Layer 11 of a small transformer language model trained on English Wikipedia (22 layers, counted from 0, width 128).
A neuron's activation on a vector x is GELU(weights . x + bias), where the dot is the dot product.

Input weights of the MLP neurons that the questions are about. A number n stands for (n - 500) times 0.00056.
n14 (bias -0.260): 614 500 389 310 713 775 420 376 614 647 522 581 620 516 298 536 426 601 457 491 306 554 228 455 430 325 741 627 516 576 483 648 570 399 410 600 576 455 424 613 443 571 566 838 439 286 678 300 635 574 549 530 537 541 588 422 697 426 551 491 509 406 292 549 458 315 540 611 467 647 198 333 450 406 522 761 473 459 487 400 701 389 810 635 421 26 417 598 491 662 410 437 375 618 553 620 419 432 380 412 384 183 542 198 530 788 709 612 574 319 620 345 439 440 578 356 522 708 582 401 545 250 566 723 289 500 466 464
n77 (bias -0.324): 450 323 598 447 599 698 646 420 433 638 565 395 447 504 500 405 512 396 322 480 517 594 244 305 385 447 556 765 558 412 488 462 605 335 679 405 415 560 335 761 580 305 437 623 333 398 670 577 682 307 336 441 441 521 304 477 312 492 439 588 580 661 694 478 519 661 624 551 578 259 444 748 421 305 694 375 627 479 669 800 263 528 451 373 596 508 389 545 523 474 562 582 406 465 472 522 632 438 536 556 406 489 628 552 532 660 611 497 453 394 317 584 236 618 401 546 257 480 374 320 594 529 617 508 380 312 615 805
n86 (bias -0.262): 613 546 500 355 554 307 500 532 552 628 364 408 360 353 513 488 402 269 621 547 562 500 315 47 406 336 645 512 434 674 969 627 553 550 496 410 650 277 653 689 367 377 636 392 450 439 479 176 667 530 436 547 500 597 431 309 323 526 600 607 667 621 632 544 500 356 647 466 824 577 491 493 618 329 613 492 283 887 513 619 289 443 527 637 504 165 440 413 652 480 504 447 654 546 491 488 521 486 378 579 538 451 625 556 372 611 578 414 598 487 535 500 513 335 598 450 377 643 610 519 315 684 605 358 441 289 736 193
n105 (bias -0.238): 209 546 588 241 855 524 526 413 328 574 653 408 579 361 681 524 568 508 633 534 343 317 423 480 491 574 512 535 640 343 475 541 488 461 504 435 334 524 405 559 513 517 416 533 532 622 650 474 232 432 458 606 591 818 685 601 470 248 630 577 487 484 611 564 377 504 582 458 412 542 461 656 614 740 474 768 637 608 496 572 465 786 368 662 414 259 692 448 500 484 696 140 461 719 569 559 496 451 365 552 299 560 250 280 325 222 527 359 500 525 461 566 474 26 572 517 597 660 547 478 553 504 621 744 593 205 504 579
n107 (bias -0.252): 416 533 520 427 355 524 258 492 657 449 257 500 504 599 549 542 610 374 516 203 489 601 471 357 402 480 650 470 429 662 310 382 771 391 511 559 360 496 619 507 529 580 588 552 232 471 488 726 586 504 509 492 706 682 574 391 442 73 544 792 607 465 471 434 622 524 579 435 653 398 413 572 414 836 726 504 623 504 550 382 525 601 504 771 450 504 488 676 427 443 508 361 635 277 280 406 480 547 341 647 496 655 384 485 484 665 875 573 320 293 622 512 657 264 504 528 593 433 724 496 437 421 310 558 500 360 635 319
n108 (bias -0.230): 529 519 405 481 365 476 423 600 363 774 385 582 633 636 735 341 783 601 557 374 486 321 395 540 458 532 638 496 679 673 314 367 536 396 474 328 435 476 387 572 391 624 493 492 476 710 325 628 517 675 535 429 625 574 180 306 538 521 553 689 387 516 654 232 363 661 284 368 324 467 462 824 504 406 611 496 211 465 492 384 448 596 435 483 462 645 442 385 327 500 656 771 573 597 428 589 422 272 372 793 652 504 484 210 479 656 587 557 184 405 581 585 314 459 425 639 818 462 492 537 625 473 540 521 473 591 528 611
n115 (bias -0.329): 457 507 592 558 614 496 525 656 515 648 306 544 533 444 604 504 343 557 453 492 455 477 630 340 512 608 546 456 349 563 416 367 435 288 558 496 480 90 480 413 306 239 763 645 473 724 457 459 617 484 506 524 716 613 577 408 231 27 525 370 464 325 355 801 477 308 553 540 549 637 524 483 654 359 529 677 371 623 656 576 442 443 521 427 610 412 496 686 651 477 599 446 359 492 443 719 452 427 636 581 528 485 409 402 245 525 533 562 432 744 649 691 594 380 597 382 472 315 664 514 330 721 420 577 496 603 723 442
n118 (bias -0.314): 555 500 456 345 588 279 661 563 436 516 405 619 467 579 540 571 238 613 741 439 410 331 353 191 488 678 363 615 923 448 428 629 557 460 347 419 508 281 324 542 630 459 638 378 667 454 421 347 468 781 451 355 461 743 606 680 496 480 547 394 524 489 524 550 508 304 484 659 515 585 211 584 504 467 549 380 442 602 549 749 450 543 421 472 488 452 343 223 397 594 520 492 467 806 578 448 595 620 302 550 500 412 480 383 597 396 588 356 597 504 467 601 573 251 484 449 228 656 500 366 521 434 669 569 463 496 652 799
n131 (bias -0.269): 589 379 641 312 496 679 297 243 478 439 590 395 484 648 441 478 548 352 426 604 503 530 448 241 623 370 515 700 431 474 571 441 308 526 683 557 267 424 231 438 440 606 491 631 576 169 372 443 317 540 548 734 517 549 396 557 488 416 675 612 819 414 579 380 802 488 492 445 515 456 552 467 530 337 443 561 130 383 476 516 488 619 586 369 661 520 278 528 441 678 652 512 529 809 633 606 414 365 508 636 684 492 356 500 588 229 594 567 571 713 370 542 436 516 361 585 512 476 674 538 615 696 579 432 605 455 465 414
n148 (bias -0.347): 374 587 384 587 762 698 669 410 693 847 653 103 558 677 416 526 706 455 437 569 521 408 496 416 540 294 618 463 662 560 548 754 496 406 394 605 370 535 289 461 354 649 468 437 600 421 618 628 589 468 323 323 574 525 476 615 427 237 526 744 528 511 452 500 407 496 361 313 561 512 447 611 500 682 459 936 613 402 677 476 379 500 600 516 299 640 338 558 524 492 500 483 558 516 746 314 619 467 224 603 528 462 464 348 382 542 522 343 270 440 330 598 614 504 488 429 296 640 584 511 504 622 419 467 404 573 390 591
n179 (bias -0.230): 532 500 424 438 513 722 321 620 622 422 538 316 245 716 532 643 748 557 396 406 507 329 525 623 386 254 347 418 574 605 484 478 554 344 603 453 512 523 311 786 398 575 597 725 463 467 420 662 362 561 414 537 504 365 541 608 541 708 485 193 561 631 654 477 328 363 665 492 530 289 278 435 368 383 529 430 559 547 521 472 399 558 252 508 356 609 557 458 604 713 700 454 366 468 744 658 456 463 413 389 376 323 416 359 557 740 500 513 455 464 116 413 410 484 675 615 601 239 609 429 462 723 515 488 478 500 835 400
n215 (bias -0.324): 647 496 759 400 649 386 224 302 463 412 414 516 328 759 689 426 433 433 445 368 432 655 508 530 400 637 384 373 565 566 370 386 523 301 493 481 461 568 577 476 704 455 560 593 411 492 566 410 285 350 371 413 509 545 620 568 319 396 421 292 760 335 349 406 473 272 283 563 567 309 343 656 458 516 541 523 438 617 532 413 606 626 718 520 516 547 603 618 641 467 492 451 684 543 319 467 610 392 565 685 606 553 298 623 408 628 421 432 548 650 814 757 504 346 905 414 571 589 243 406 582 595 458 516 515 621 627 455
n230 (bias -0.267): 253 401 732 290 734 472 545 476 438 436 549 626 564 507 634 333 449 497 489 681 478 588 281 427 452 211 611 577 590 561 558 516 451 396 593 641 464 416 539 283 596 425 582 550 676 511 715 492 438 643 447 236 354 656 537 472 641 426 450 781 648 288 724 486 610 293 470 417 517 471 378 420 468 496 324 598 747 601 436 723 269 539 378 581 392 661 537 489 554 448 514 341 466 511 601 463 399 342 470 577 391 615 694 479 511 641 470 414 482 610 636 472 314 354 551 417 405 612 474 384 466 446 640 600 597 437 532 530
n248 (bias -0.337): 656 286 463 617 557 532 556 345 421 537 323 525 319 512 829 200 450 465 574 377 457 328 538 480 369 435 651 554 603 415 604 531 528 426 481 593 640 500 292 599 479 414 627 492 458 388 549 302 382 554 484 597 383 443 504 704 521 757 553 492 682 261 424 269 496 300 227 616 500 210 377 556 805 280 771 444 517 540 688 244 483 541 635 293 411 329 399 160 388 433 541 500 535 737 487 752 529 507 564 714 579 309 525 626 500 740 424 469 441 366 427 504 568 588 567 508 708 543 504 349 708 373 780 267 519 476 569 474
n317 (bias -0.293): 661 563 589 577 840 440 720 442 493 856 560 639 492 369 585 384 590 463 654 575 338 335 488 548 433 425 714 550 750 598 337 513 507 372 667 511 423 396 268 439 496 468 500 359 442 472 496 396 563 422 476 461 660 488 464 448 639 260 454 622 327 337 567 426 606 523 496 399 595 379 314 503 377 786 532 567 687 479 356 394 399 715 269 508 564 492 335 604 303 837 488 666 710 626 564 511 469 584 300 648 550 567 527 526 516 390 618 452 375 422 472 341 769 457 273 569 422 672 488 321 399 353 455 488 615 455 470 613
n348 (bias -0.183): 539 411 507 518 476 430 507 393 469 542 473 624 715 392 310 399 364 547 406 577 454 595 420 396 424 296 678 543 567 552 526 694 456 436 512 373 487 538 420 454 493 435 579 800 434 381 500 497 759 550 578 404 322 366 554 487 309 410 476 720 343 500 470 547 385 516 594 644 634 473 503 467 377 217 463 652 658 444 368 748 466 553 473 557 513 533 487 405 549 593 774 322 544 571 419 420 477 503 510 631 588 588 519 600 613 366 602 556 348 625 377 535 332 523 550 490 349 443 734 387 589 482 572 577 391 503 529 640
n352 (bias -0.285): 485 480 670 558 440 489 282 362 618 430 641 331 704 415 474 454 477 193 440 104 608 540 404 645 458 372 809 483 535 789 579 545 344 439 445 489 388 420 382 497 377 535 615 663 430 418 433 512 569 412 486 523 422 504 392 427 373 554 627 427 684 457 309 435 375 685 705 658 654 618 500 644 449 379 738 332 401 488 298 477 386 517 401 546 709 436 603 410 462 746 590 299 528 463 485 704 459 582 426 611 639 312 519 450 554 603 476 423 610 678 465 459 492 621 538 466 443 411 618 443 488 692 369 415 385 736 596 363
n366 (bias -0.254): 414 612 483 485 437 529 386 562 582 484 351 699 549 321 620 644 443 541 543 299 601 246 258 481 463 309 459 506 472 603 547 529 567 562 592 526 480 519 461 547 585 351 527 461 433 382 378 223 666 497 457 689 605 364 374 352 606 354 585 575 334 641 500 657 445 450 620 493 623 594 282 430 368 313 693 535 500 557 438 483 455 458 587 490 490 617 294 393 490 809 440 611 587 392 596 590 507 592 431 456 283 385 447 484 568 549 518 574 534 356 347 585 596 299 638 523 467 569 544 465 584 432 571 537 617 506 657 649
n368 (bias -0.159): 358 455 599 511 474 236 679 488 500 580 423 443 658 597 459 137 550 640 541 210 436 357 235 334 792 524 578 492 584 565 533 269 524 583 553 109 655 540 552 514 475 671 384 553 590 607 569 581 717 741 472 716 714 543 576 595 508 404 402 538 416 405 746 512 620 479 420 525 570 450 172 559 452 479 240 683 586 535 568 542 165 640 578 529 538 570 392 453 315 461 426 453 543 520 720 723 644 362 368 423 545 350 630 535 128 448 504 372 230 550 517 448 496 541 733 667 673 619 434 423 483 424 575 450 603 381 577 534
n377 (bias -0.275): 333 512 144 456 237 232 587 508 791 461 394 620 667 500 540 329 428 593 681 269 504 534 491 453 698 630 644 541 586 479 237 423 564 477 610 621 227 312 238 570 360 398 643 736 556 643 320 620 725 688 568 648 794 575 668 479 368 256 399 473 581 551 558 624 617 331 368 549 572 581 491 523 444 569 505 526 495 505 340 316 774 607 770 541 354 536 622 352 482 542 478 560 852 640 436 591 429 545 569 425 544 150 231 403 347 481 893 653 567 254 560 500 327 348 424 416 545 340 549 575 486 574 483 468 216 350 439 320
n414 (bias -0.224): 529 606 437 296 637 618 401 520 650 586 323 350 513 563 554 332 504 374 405 474 261 500 547 576 597 301 814 678 300 520 533 657 444 542 752 516 302 412 443 603 296 470 513 635 605 431 550 604 665 370 338 736 486 636 359 608 347 542 618 504 733 264 458 372 752 504 568 592 658 365 530 394 685 587 323 674 517 736 715 197 413 485 605 377 487 391 563 695 750 543 483 448 252 722 646 597 616 577 612 593 508 324 446 516 144 456 535 425 492 567 695 435 577 466 487 269 546 440 420 426 517 697 344 483 504 356 717 266
n435 (bias -0.366): 454 340 573 343 528 374 676 469 538 422 524 500 666 280 340 559 342 440 526 215 373 452 541 436 490 688 379 392 611 466 533 496 407 562 451 426 698 513 448 556 703 396 524 585 589 531 467 483 581 456 467 443 424 703 578 580 565 595 418 435 497 519 571 490 380 226 425 603 592 759 575 666 680 542 603 474 395 543 424 668 681 578 542 706 585 450 416 555 487 503 755 563 698 392 500 491 507 517 459 441 653 621 434 452 436 315 488 434 480 470 251 412 408 453 557 424 604 363 651 287 538 472 548 595 549 314 575 462
n443 (bias -0.016): 76 571 229 603 363 328 431 474 478 588 622 289 631 796 291 312 655 593 566 504 329 557 508 519 460 515 673 412 522 596 413 555 640 586 493 256 656 625 427 614 420 471 399 403 378 426 617 651 520 401 497 262 636 442 251 629 673 452 468 580 432 613 564 538 297 571 456 374 526 576 496 580 656 529 610 580 525 559 695 425 319 648 632 504 310 583 727 476 657 399 570 545 566 504 605 588 747 385 195 374 571 425 313 369 348 508 464 387 675 132 512 446 713 551 572 543 476 516 619 573 533 471 409 484 657 523 461 549
n453 (bias -0.150): 433 453 528 204 639 376 611 571 451 547 545 405 587 519 400 193 854 519 476 484 386 454 272 481 504 221 565 585 529 493 408 569 496 540 500 338 674 581 461 588 455 558 372 469 229 699 610 508 601 432 467 528 548 437 488 634 573 646 500 703 565 225 702 317 457 564 582 512 613 488 541 490 715 401 409 593 709 657 816 572 259 693 320 565 651 749 544 483 337 625 552 458 446 363 688 653 651 320 562 458 313 580 516 489 391 546 467 438 500 512 396 480 76 504 589 610 416 447 331 443 496 493 649 447 415 247 406 413
n455 (bias -0.190): 513 500 414 438 446 421 473 532 915 601 460 449 594 658 521 456 422 532 355 412 407 512 268 352 426 650 340 488 425 484 822 477 339 558 638 442 428 29 551 655 439 504 621 356 432 665 449 558 635 509 487 457 719 559 412 508 566 500 520 767 435 286 318 537 818 388 430 779 638 756 246 540 500 420 274 687 599 395 633 742 496 408 680 544 570 414 435 429 444 545 453 652 487 508 822 500 449 435 301 664 371 418 542 573 343 572 536 384 288 746 500 479 531 660 578 266 306 659 591 435 433 830 504 500 488 183 525 384
n464 (bias -0.376): 621 570 467 312 957 555 647 279 593 731 445 561 475 584 508 481 578 280 411 542 486 488 350 504 459 357 547 553 425 679 451 746 574 428 795 389 302 335 532 547 355 640 559 544 572 504 569 466 616 356 422 677 248 423 492 433 367 376 548 691 359 570 323 559 683 463 492 569 654 385 533 366 610 589 293 618 701 409 609 410 134 817 406 591 742 590 397 424 565 685 488 398 266 540 567 393 447 544 391 739 309 473 407 496 500 440 541 664 599 512 250 759 608 434 521 407 463 378 430 514 466 542 473 425 368 269 660 386
n482 (bias -0.263): 375 503 630 537 467 560 719 538 390 657 457 378 454 391 442 695 628 445 436 521 441 401 322 431 351 364 630 494 620 516 592 680 441 411 441 500 740 602 527 476 434 631 599 332 400 585 476 295 334 410 521 324 467 572 357 457 385 660 612 577 549 421 618 454 427 229 248 466 432 448 716 590 530 404 419 559 364 697 373 483 308 754 375 462 339 476 621 465 572 494 347 632 785 581 461 548 650 551 327 618 435 353 544 425 382 697 541 433 552 545 376 553 469 373 552 426 462 694 424 527 600 500 418 503 585 477 497 468

Each question shows a token from some text and the vector x that enters the MLP there. A number n stands for (n - 500) times 0.022.

" |": 491 431 508 568 400 518 480 541 411 525 549 517 521 465 506 544 462 572 455 512 511 565 514 521 458 500 493 469 481 331 448 500 496 625 427 528 504 670 548 477 455 454 314 425 508 546 455 474 524 433 532 549 452 447 511 493 355 670 604 516 435 592 472 506 405 560 533 606 420 600 519 451 456 455 572 418 482 536 529 508 522 364 570 441 468 554 439 423 509 497 389 509 575 562 454 469 528 586 489 431 515 476 562 505 458 470 442 508 520 547 463 449 573 541 432 556 453 615 543 520 558 506 436 498 513 488 502 420
Which three neurons fire most, strongest first? n482, n366, n443

"ad": 523 393 493 500 660 438 484 484 544 477 503 598 520 469 412 580 503 623 504 510 552 585 495 607 480 656 463 468 302 416 464 560 443 581 410 515 506 513 472 337 480 522 367 396 546 538 539 511 483 480 560 533 499 571 492 504 444 517 451 561 316 498 507 536 429 530 521 503 482 653 506 447 408 551 555 560 537 540 393 471 539 476 483 589 475 464 487 507 489 471 541 493 429 480 476 470 375 782 467 440 498 625 501 575 487 419 519 551 424 519 486 549 514 454 410 545 511 560 560 564 519 405 484 557 527 550 438 417
Which neuron fires most, and how strongly? n105, at about 0.98

" Dec": 457 343 493 581 380 429 431 496 503 449 529 562 622 332 500 508 475 546 508 501 533 615 518 572 410 538 323 550 204 405 521 533 451 481 423 540 556 498 563 457 416 490 380 383 479 623 451 466 550 459 523 543 664 416 527 524 506 646 409 486 591 544 506 548 425 521 532 531 411 560 476 335 499 495 496 531 538 442 558 491 520 381 530 501 568 450 540 514 498 403 475 531 442 380 424 533 505 778 563 462 564 495 775 527 495 531 445 561 493 579 599 491 450 516 445 498 469 484 489 488 589 471 557 521 509 570 513 409
Which neuron lights up most? n455

" Con": 535 480 458 468 410 562 381 473 524 506 519 542 503 349 424 433 493 544 520 726 502 582 587 553 535 528 345 550 340 393 543 434 419 449 445 540 461 533 644 346 484 459 432 461 603 519 486 530 514 440 540 521 470 519 557 464 532 532 453 465 533 546 538 531 468 543 514 508 477 587 492 308 435 451 599 532 457 482 545 533 562 375 457 524 576 482 478 523 550 440 514 578 430 395 456 403 385 588 586 345 432 635 768 510 451 451 521 573 600 544 547 493 460 468 417 509 480 505 519 589 480 591 458 571 517 559 480 478
Which neuron lights up most? n115

" UD": 485 480 495 561 560 486 605 593 468 515 488 613 484 456 492 487 434 491 459 746 480 615 541 418 425 509 407 433 459 370 522 540 543 575 614 577 558 535 633 395 537 520 428 397 579 531 508 484 468 490 538 545 406 563 493 483 461 416 351 433 420 590 420 516 479 440 491 520 440 499 613 446 480 512 439 366 575 467 415 481 484 324 420 552 568 514 502 559 578 433 485 560 325 434 408 491 440 685 508 444 501 588 561 684 493 440 443 617 578 610 510 511 479 535 434 628 549 494 606 576 453 466 431 501 558 379 341 481
Which neuron fires most, and how strongly? n464, at about 0.093

" It": 606 431 403 491 472 494 478 482 486 523 502 621 481 466 397 507 462 556 497 571 504 521 514 513 464 487 401 338 591 438 466 520 507 482 404 584 564 583 547 425 502 489 280 504 687 549 506 459 456 557 555 574 553 483 488 518 520 480 355 428 498 636 554 604 482 497 498 469 389 571 518 382 446 502 524 465 531 418 485 530 572 454 561 490 382 456 513 434 537 507 566 415 517 510 557 432 421 459 432 438 562 480 558 427 572 511 435 548 571 416 516 496 436 525 528 623 495 523 510 516 489 501 426 576 527 637 525 599
Which three neurons fire most, strongest first? n14, n118, n443

" Sim": 527 362 556 470 449 425 480 486 435 437 422 592 504 443 484 611 439 735 456 673 542 434 451 532 503 593 443 449 498 474 450 618 500 493 396 585 600 525 535 284 437 526 443 368 822 584 409 499 502 615 535 470 594 541 553 515 485 543 425 460 520 497 532 545 444 529 514 488 402 553 556 349 426 424 498 406 419 543 479 518 472 383 493 414 448 495 510 484 486 491 416 594 454 505 427 476 417 618 539 421 513 589 662 605 567 580 473 521 497 534 495 429 440 385 535 530 521 537 510 522 563 518 513 509 619 585 495 542
Which three neurons fire most, strongest first? n118, n230, n482

"\n": 501 467 481 494 559 472 512 527 433 479 539 409 509 482 449 507 517 557 456 493 548 576 471 463 484 505 396 422 588 500 478 560 587 528 489 483 541 473 488 531 519 542 211 473 544 541 494 507 498 511 605 541 503 514 511 494 563 530 418 504 491 508 568 489 479 516 498 579 502 526 457 415 479 492 458 475 513 461 504 495 515 475 438 491 531 506 482 534 472 497 535 502 531 425 485 556 533 418 555 477 513 494 517 511 501 480 421 490 534 605 487 471 468 476 445 488 493 469 499 498 496 470 470 509 510 498 432 539
Which three neurons fire most, strongest first? n453, n368, n435

" last": 445 423 608 495 398 510 439 445 366 387 512 455 473 458 451 526 524 586 485 529 495 473 591 645 406 590 466 351 405 501 463 442 476 530 456 545 568 616 544 430 503 559 293 481 560 507 446 537 493 562 500 546 420 510 514 512 551 429 414 459 518 612 465 596 399 541 529 503 450 366 580 450 512 496 557 511 538 505 520 442 552 341 604 474 595 455 535 536 501 461 501 435 563 397 409 540 564 661 481 522 754 513 554 530 447 428 385 537 495 519 620 450 587 500 482 613 610 513 463 426 454 488 443 500 540 591 522 466
Which neuron fires most, and how strongly? n215, at about 1.2

"att": 521 443 567 543 460 534 445 630 521 464 583 398 512 553 523 561 497 559 463 427 519 540 511 572 425 544 435 533 153 536 514 522 452 589 428 517 534 521 602 415 531 518 450 636 531 505 421 577 493 440 543 612 509 462 412 428 451 529 441 545 500 494 490 489 492 509 497 541 460 633 430 366 411 548 655 520 488 483 459 418 516 348 522 512 424 513 515 491 502 425 390 494 474 369 458 519 433 732 619 447 595 577 521 477 452 627 455 616 432 466 466 459 512 555 471 522 548 505 525 599 583 404 457 525 576 604 452 385
Which three neurons fire most, strongest first? n107, n352, n366

"M": 551 432 496 579 506 467 504 554 467 503 495 554 527 460 498 490 415 618 442 535 558 452 533 506 440 431 383 435 358 442 420 529 494 549 464 628 537 477 527 552 527 594 391 634 674 545 480 508 492 496 567 560 515 463 567 533 473 470 425 422 460 539 470 557 446 394 554 531 545 539 468 407 419 498 489 374 522 514 433 395 484 419 582 412 594 508 471 454 518 487 419 425 455 537 436 494 378 737 480 424 551 492 582 587 490 443 497 598 590 516 525 462 504 467 557 536 576 502 556 574 606 524 423 526 515 531 444 480
Which three neurons fire most, strongest first? n377, n366, n14

" held": 475 422 600 544 451 506 462 555 378 408 603 529 438 397 421 466 531 611 512 606 530 534 457 521 390 687 374 468 554 472 455 581 487 601 460 549 585 649 489 510 541 576 374 413 303 530 529 489 520 421 493 504 494 472 448 553 474 564 502 466 383 502 429 523 398 509 442 451 533 606 574 528 568 536 546 486 446 481 437 454 593 345 508 463 550 483 564 573 496 452 479 584 445 398 449 439 594 722 548 410 564 509 508 591 492 497 421 656 576 547 440 537 487 458 475 559 559 488 495 506 511 390 497 501 543 663 375 506
Which three neurons fire most, strongest first? n435, n443, n482

"uter": 552 437 578 396 390 599 444 563 447 440 511 515 532 495 530 540 461 618 531 565 563 559 528 555 521 555 465 556 272 398 495 490 444 524 406 619 502 531 664 348 445 459 422 617 593 565 471 500 506 590 545 577 513 496 577 459 499 493 388 501 476 614 535 506 524 452 505 492 303 612 692 375 445 546 518 382 500 512 391 453 570 347 500 541 496 499 500 521 521 387 471 512 409 419 426 537 421 614 570 403 560 541 552 451 482 450 543 580 553 482 532 518 418 462 441 559 634 429 517 531 462 458 487 527 477 664 405 512
Which neuron lights up most? n377

" (aged": 417 442 549 486 400 520 417 585 494 520 538 522 484 436 466 429 510 538 423 511 575 601 534 507 393 527 345 430 549 291 444 518 533 643 582 594 489 563 612 444 533 493 464 256 620 488 491 523 412 464 541 524 414 538 453 617 459 545 509 531 537 566 387 569 484 450 472 489 356 589 489 387 520 519 522 410 469 445 527 551 600 447 592 527 568 468 573 338 425 425 393 567 437 544 563 550 511 496 599 498 563 501 625 446 517 483 475 565 585 562 392 463 540 538 498 463 493 455 485 476 488 533 539 522 491 489 536 503
Which neuron lights up most? n455

" the": 510 455 482 523 551 565 498 537 478 476 422 460 531 468 490 428 458 615 450 535 468 507 445 560 458 530 532 442 344 370 439 565 496 506 429 492 508 695 483 402 468 458 72 599 599 523 539 513 542 521 528 561 507 516 514 528 536 481 463 503 479 511 559 537 581 443 521 463 504 540 533 471 488 531 550 489 523 475 523 492 518 481 492 469 468 524 495 504 486 393 470 518 482 466 513 467 517 610 489 437 549 527 525 615 531 457 491 501 490 480 500 497 490 543 489 541 477 531 474 473 536 520 449 527 529 554 541 464
Which three neurons fire most, strongest first? n368, n443, n414

"hen": 530 351 538 470 359 596 464 515 498 444 536 535 566 431 507 636 463 647 436 479 686 586 509 531 412 492 383 528 319 378 397 422 471 552 423 547 486 499 507 335 522 537 451 573 536 583 476 603 541 553 560 490 507 498 543 568 472 512 435 467 486 639 495 608 541 454 552 505 489 570 640 381 461 544 610 501 503 480 438 482 536 287 549 535 451 512 482 477 521 432 496 459 503 431 429 474 363 589 521 384 455 473 522 526 541 477 464 662 506 518 520 545 437 551 467 539 602 510 498 487 466 499 463 477 427 630 455 454
Which neuron fires most, and how strongly? n377, at about 1.1

"ms": 483 410 632 628 480 509 468 514 464 457 469 516 482 491 448 579 457 627 465 525 583 542 556 486 454 521 436 422 461 438 453 386 404 457 435 590 516 538 520 391 484 571 421 491 736 547 438 552 471 476 567 428 520 477 590 424 529 624 426 439 479 548 513 563 465 489 442 471 492 527 446 431 547 570 501 408 398 579 402 498 575 392 558 474 477 464 477 464 524 483 498 481 431 515 496 486 475 736 612 488 582 430 484 543 562 439 492 712 585 512 394 453 465 522 503 527 526 487 527 515 588 411 454 553 459 612 433 458
Which neuron lights up most? n435

"G": 448 430 514 513 505 529 531 487 464 509 606 542 522 404 523 453 439 638 405 673 503 568 509 416 415 471 341 391 456 401 442 467 439 537 463 591 516 490 440 461 467 578 363 469 630 512 382 473 473 621 578 576 461 539 641 597 469 530 456 474 435 566 478 546 497 424 518 515 445 535 546 405 430 517 490 467 512 440 463 509 516 490 594 465 575 572 498 427 500 475 485 468 401 479 486 520 434 670 555 534 614 541 604 601 477 330 474 541 511 566 433 483 551 497 525 540 531 514 581 554 530 510 407 488 490 536 424 428
Which three neurons fire most, strongest first? n131, n348, n435

" city": 531 522 453 575 523 572 562 610 460 507 391 562 438 469 550 403 453 755 515 480 528 476 585 550 462 648 346 524 498 400 457 421 462 523 447 555 480 606 496 432 477 508 314 330 553 525 547 528 493 450 533 557 367 478 441 515 560 555 346 472 392 535 534 515 559 505 400 457 421 573 504 438 463 456 530 370 580 509 500 516 583 475 511 495 499 526 536 526 464 339 516 558 554 416 527 458 482 460 447 480 587 501 544 542 539 554 462 689 525 455 555 547 519 492 399 597 612 475 463 655 547 468 443 473 548 544 307 439
Which neuron fires most, and how strongly? n108, at about 0.96

" Mor": 565 452 512 452 498 535 535 592 504 516 481 544 477 412 494 556 484 805 470 659 538 535 481 465 446 584 385 584 565 420 443 454 518 510 390 528 524 506 552 375 511 528 391 483 674 568 490 511 537 481 556 472 498 576 461 554 510 557 425 465 485 470 548 562 452 558 524 471 463 568 373 287 451 429 545 468 440 455 499 499 489 336 545 493 463 480 460 452 461 467 523 546 430 489 419 376 383 580 523 323 513 562 624 523 579 588 463 657 551 526 510 525 465 419 496 523 495 590 498 511 519 494 416 520 530 567 428 574
Which three neurons fire most, strongest first? n118, n14, n230

"edd": 547 426 603 489 555 533 480 509 535 446 559 523 498 489 502 591 507 631 421 606 712 559 432 407 335 508 500 429 350 369 507 537 497 596 301 546 540 541 378 336 502 545 454 484 513 545 562 575 498 551 563 505 452 504 554 604 444 541 432 478 491 441 463 529 382 461 513 509 435 604 462 384 516 506 527 533 448 437 487 497 514 379 514 540 462 527 499 482 508 491 458 452 352 404 451 463 438 681 621 514 575 526 484 480 512 477 515 663 527 526 402 468 571 600 513 515 513 459 518 570 465 415 415 550 530 641 404 432
The two highest activations, in order: n14, n348

"k": 501 364 490 501 612 548 534 544 458 492 480 585 519 437 457 512 521 573 438 521 515 554 548 547 369 580 493 519 385 477 419 535 482 532 451 558 514 476 428 299 537 527 428 573 555 547 563 528 485 405 565 514 451 471 583 572 486 518 335 470 393 518 483 585 542 479 477 541 454 519 506 404 513 630 501 512 575 443 422 446 519 462 496 458 462 568 429 508 479 475 513 488 395 476 426 507 359 755 558 471 542 568 573 700 520 492 458 644 528 506 434 470 516 543 484 508 569 483 460 580 575 370 459 464 549 618 441 415
Which three neurons fire most, strongest first? n464, n348, n317

"zy": 454 373 492 512 517 506 475 541 472 451 547 589 538 486 486 645 434 663 417 482 570 526 471 484 564 546 450 429 335 502 415 416 432 552 569 623 408 503 496 325 502 471 434 548 671 590 529 558 480 512 546 580 557 546 611 463 530 489 460 487 552 468 460 528 594 486 501 493 519 608 526 418 470 488 383 405 557 544 473 476 509 388 558 458 464 541 525 406 488 478 536 540 465 470 392 429 394 645 515 450 562 453 509 576 507 560 463 804 521 535 492 403 457 525 473 452 561 547 519 511 537 465 448 477 440 664 433 411
Which neuron fires most, and how strongly? n377, at about 2.7

" E": 510 442 415 484 607 498 510 441 453 455 461 640 527 398 465 546 425 500 431 737 569 451 491 568 536 550 419 453 429 474 498 464 499 492 461 526 461 494 627 365 446 488 365 459 623 468 557 447 562 516 555 537 525 557 589 499 429 459 434 520 502 603 518 641 539 525 506 525 419 523 631 310 473 525 406 531 510 558 506 494 499 354 462 483 588 519 473 517 455 488 397 528 395 398 528 415 350 596 523 467 498 602 587 549 448 449 453 599 512 572 583 493 482 492 398 520 525 514 514 627 487 571 507 576 440 621 471 525
The two highest activations, in order: n115, n230

"==S": 559 366 485 565 406 497 470 542 448 481 405 446 520 498 415 432 531 548 490 523 549 520 545 556 470 571 356 374 467 499 541 324 456 669 452 499 562 468 568 528 450 475 335 279 639 434 477 436 534 547 556 536 603 433 546 534 505 518 398 494 472 613 474 563 477 522 533 524 468 513 484 418 491 602 454 402 435 472 540 410 565 414 536 495 628 544 534 454 596 621 511 461 448 569 597 416 433 673 443 479 539 569 583 431 492 508 485 522 545 538 472 480 478 503 554 596 499 470 525 405 516 421 493 493 631 470 530 527
Which neuron lights up most? n368

" average": 439 459 594 579 511 482 486 509 503 392 469 548 573 396 541 433 440 537 493 475 519 499 492 666 424 513 561 465 363 483 457 545 410 688 411 573 510 592 455 463 488 472 252 405 562 509 629 505 508 448 507 568 482 497 524 610 523 511 416 464 516 545 526 460 496 575 449 439 476 520 560 503 516 506 510 450 522 557 522 393 525 503 468 416 653 570 565 479 530 419 463 503 585 440 531 579 549 542 531 580 574 370 589 510 412 430 414 615 588 438 475 422 476 527 402 515 582 482 559 536 512 501 462 510 479 686 479 350
Which neuron lights up most? n352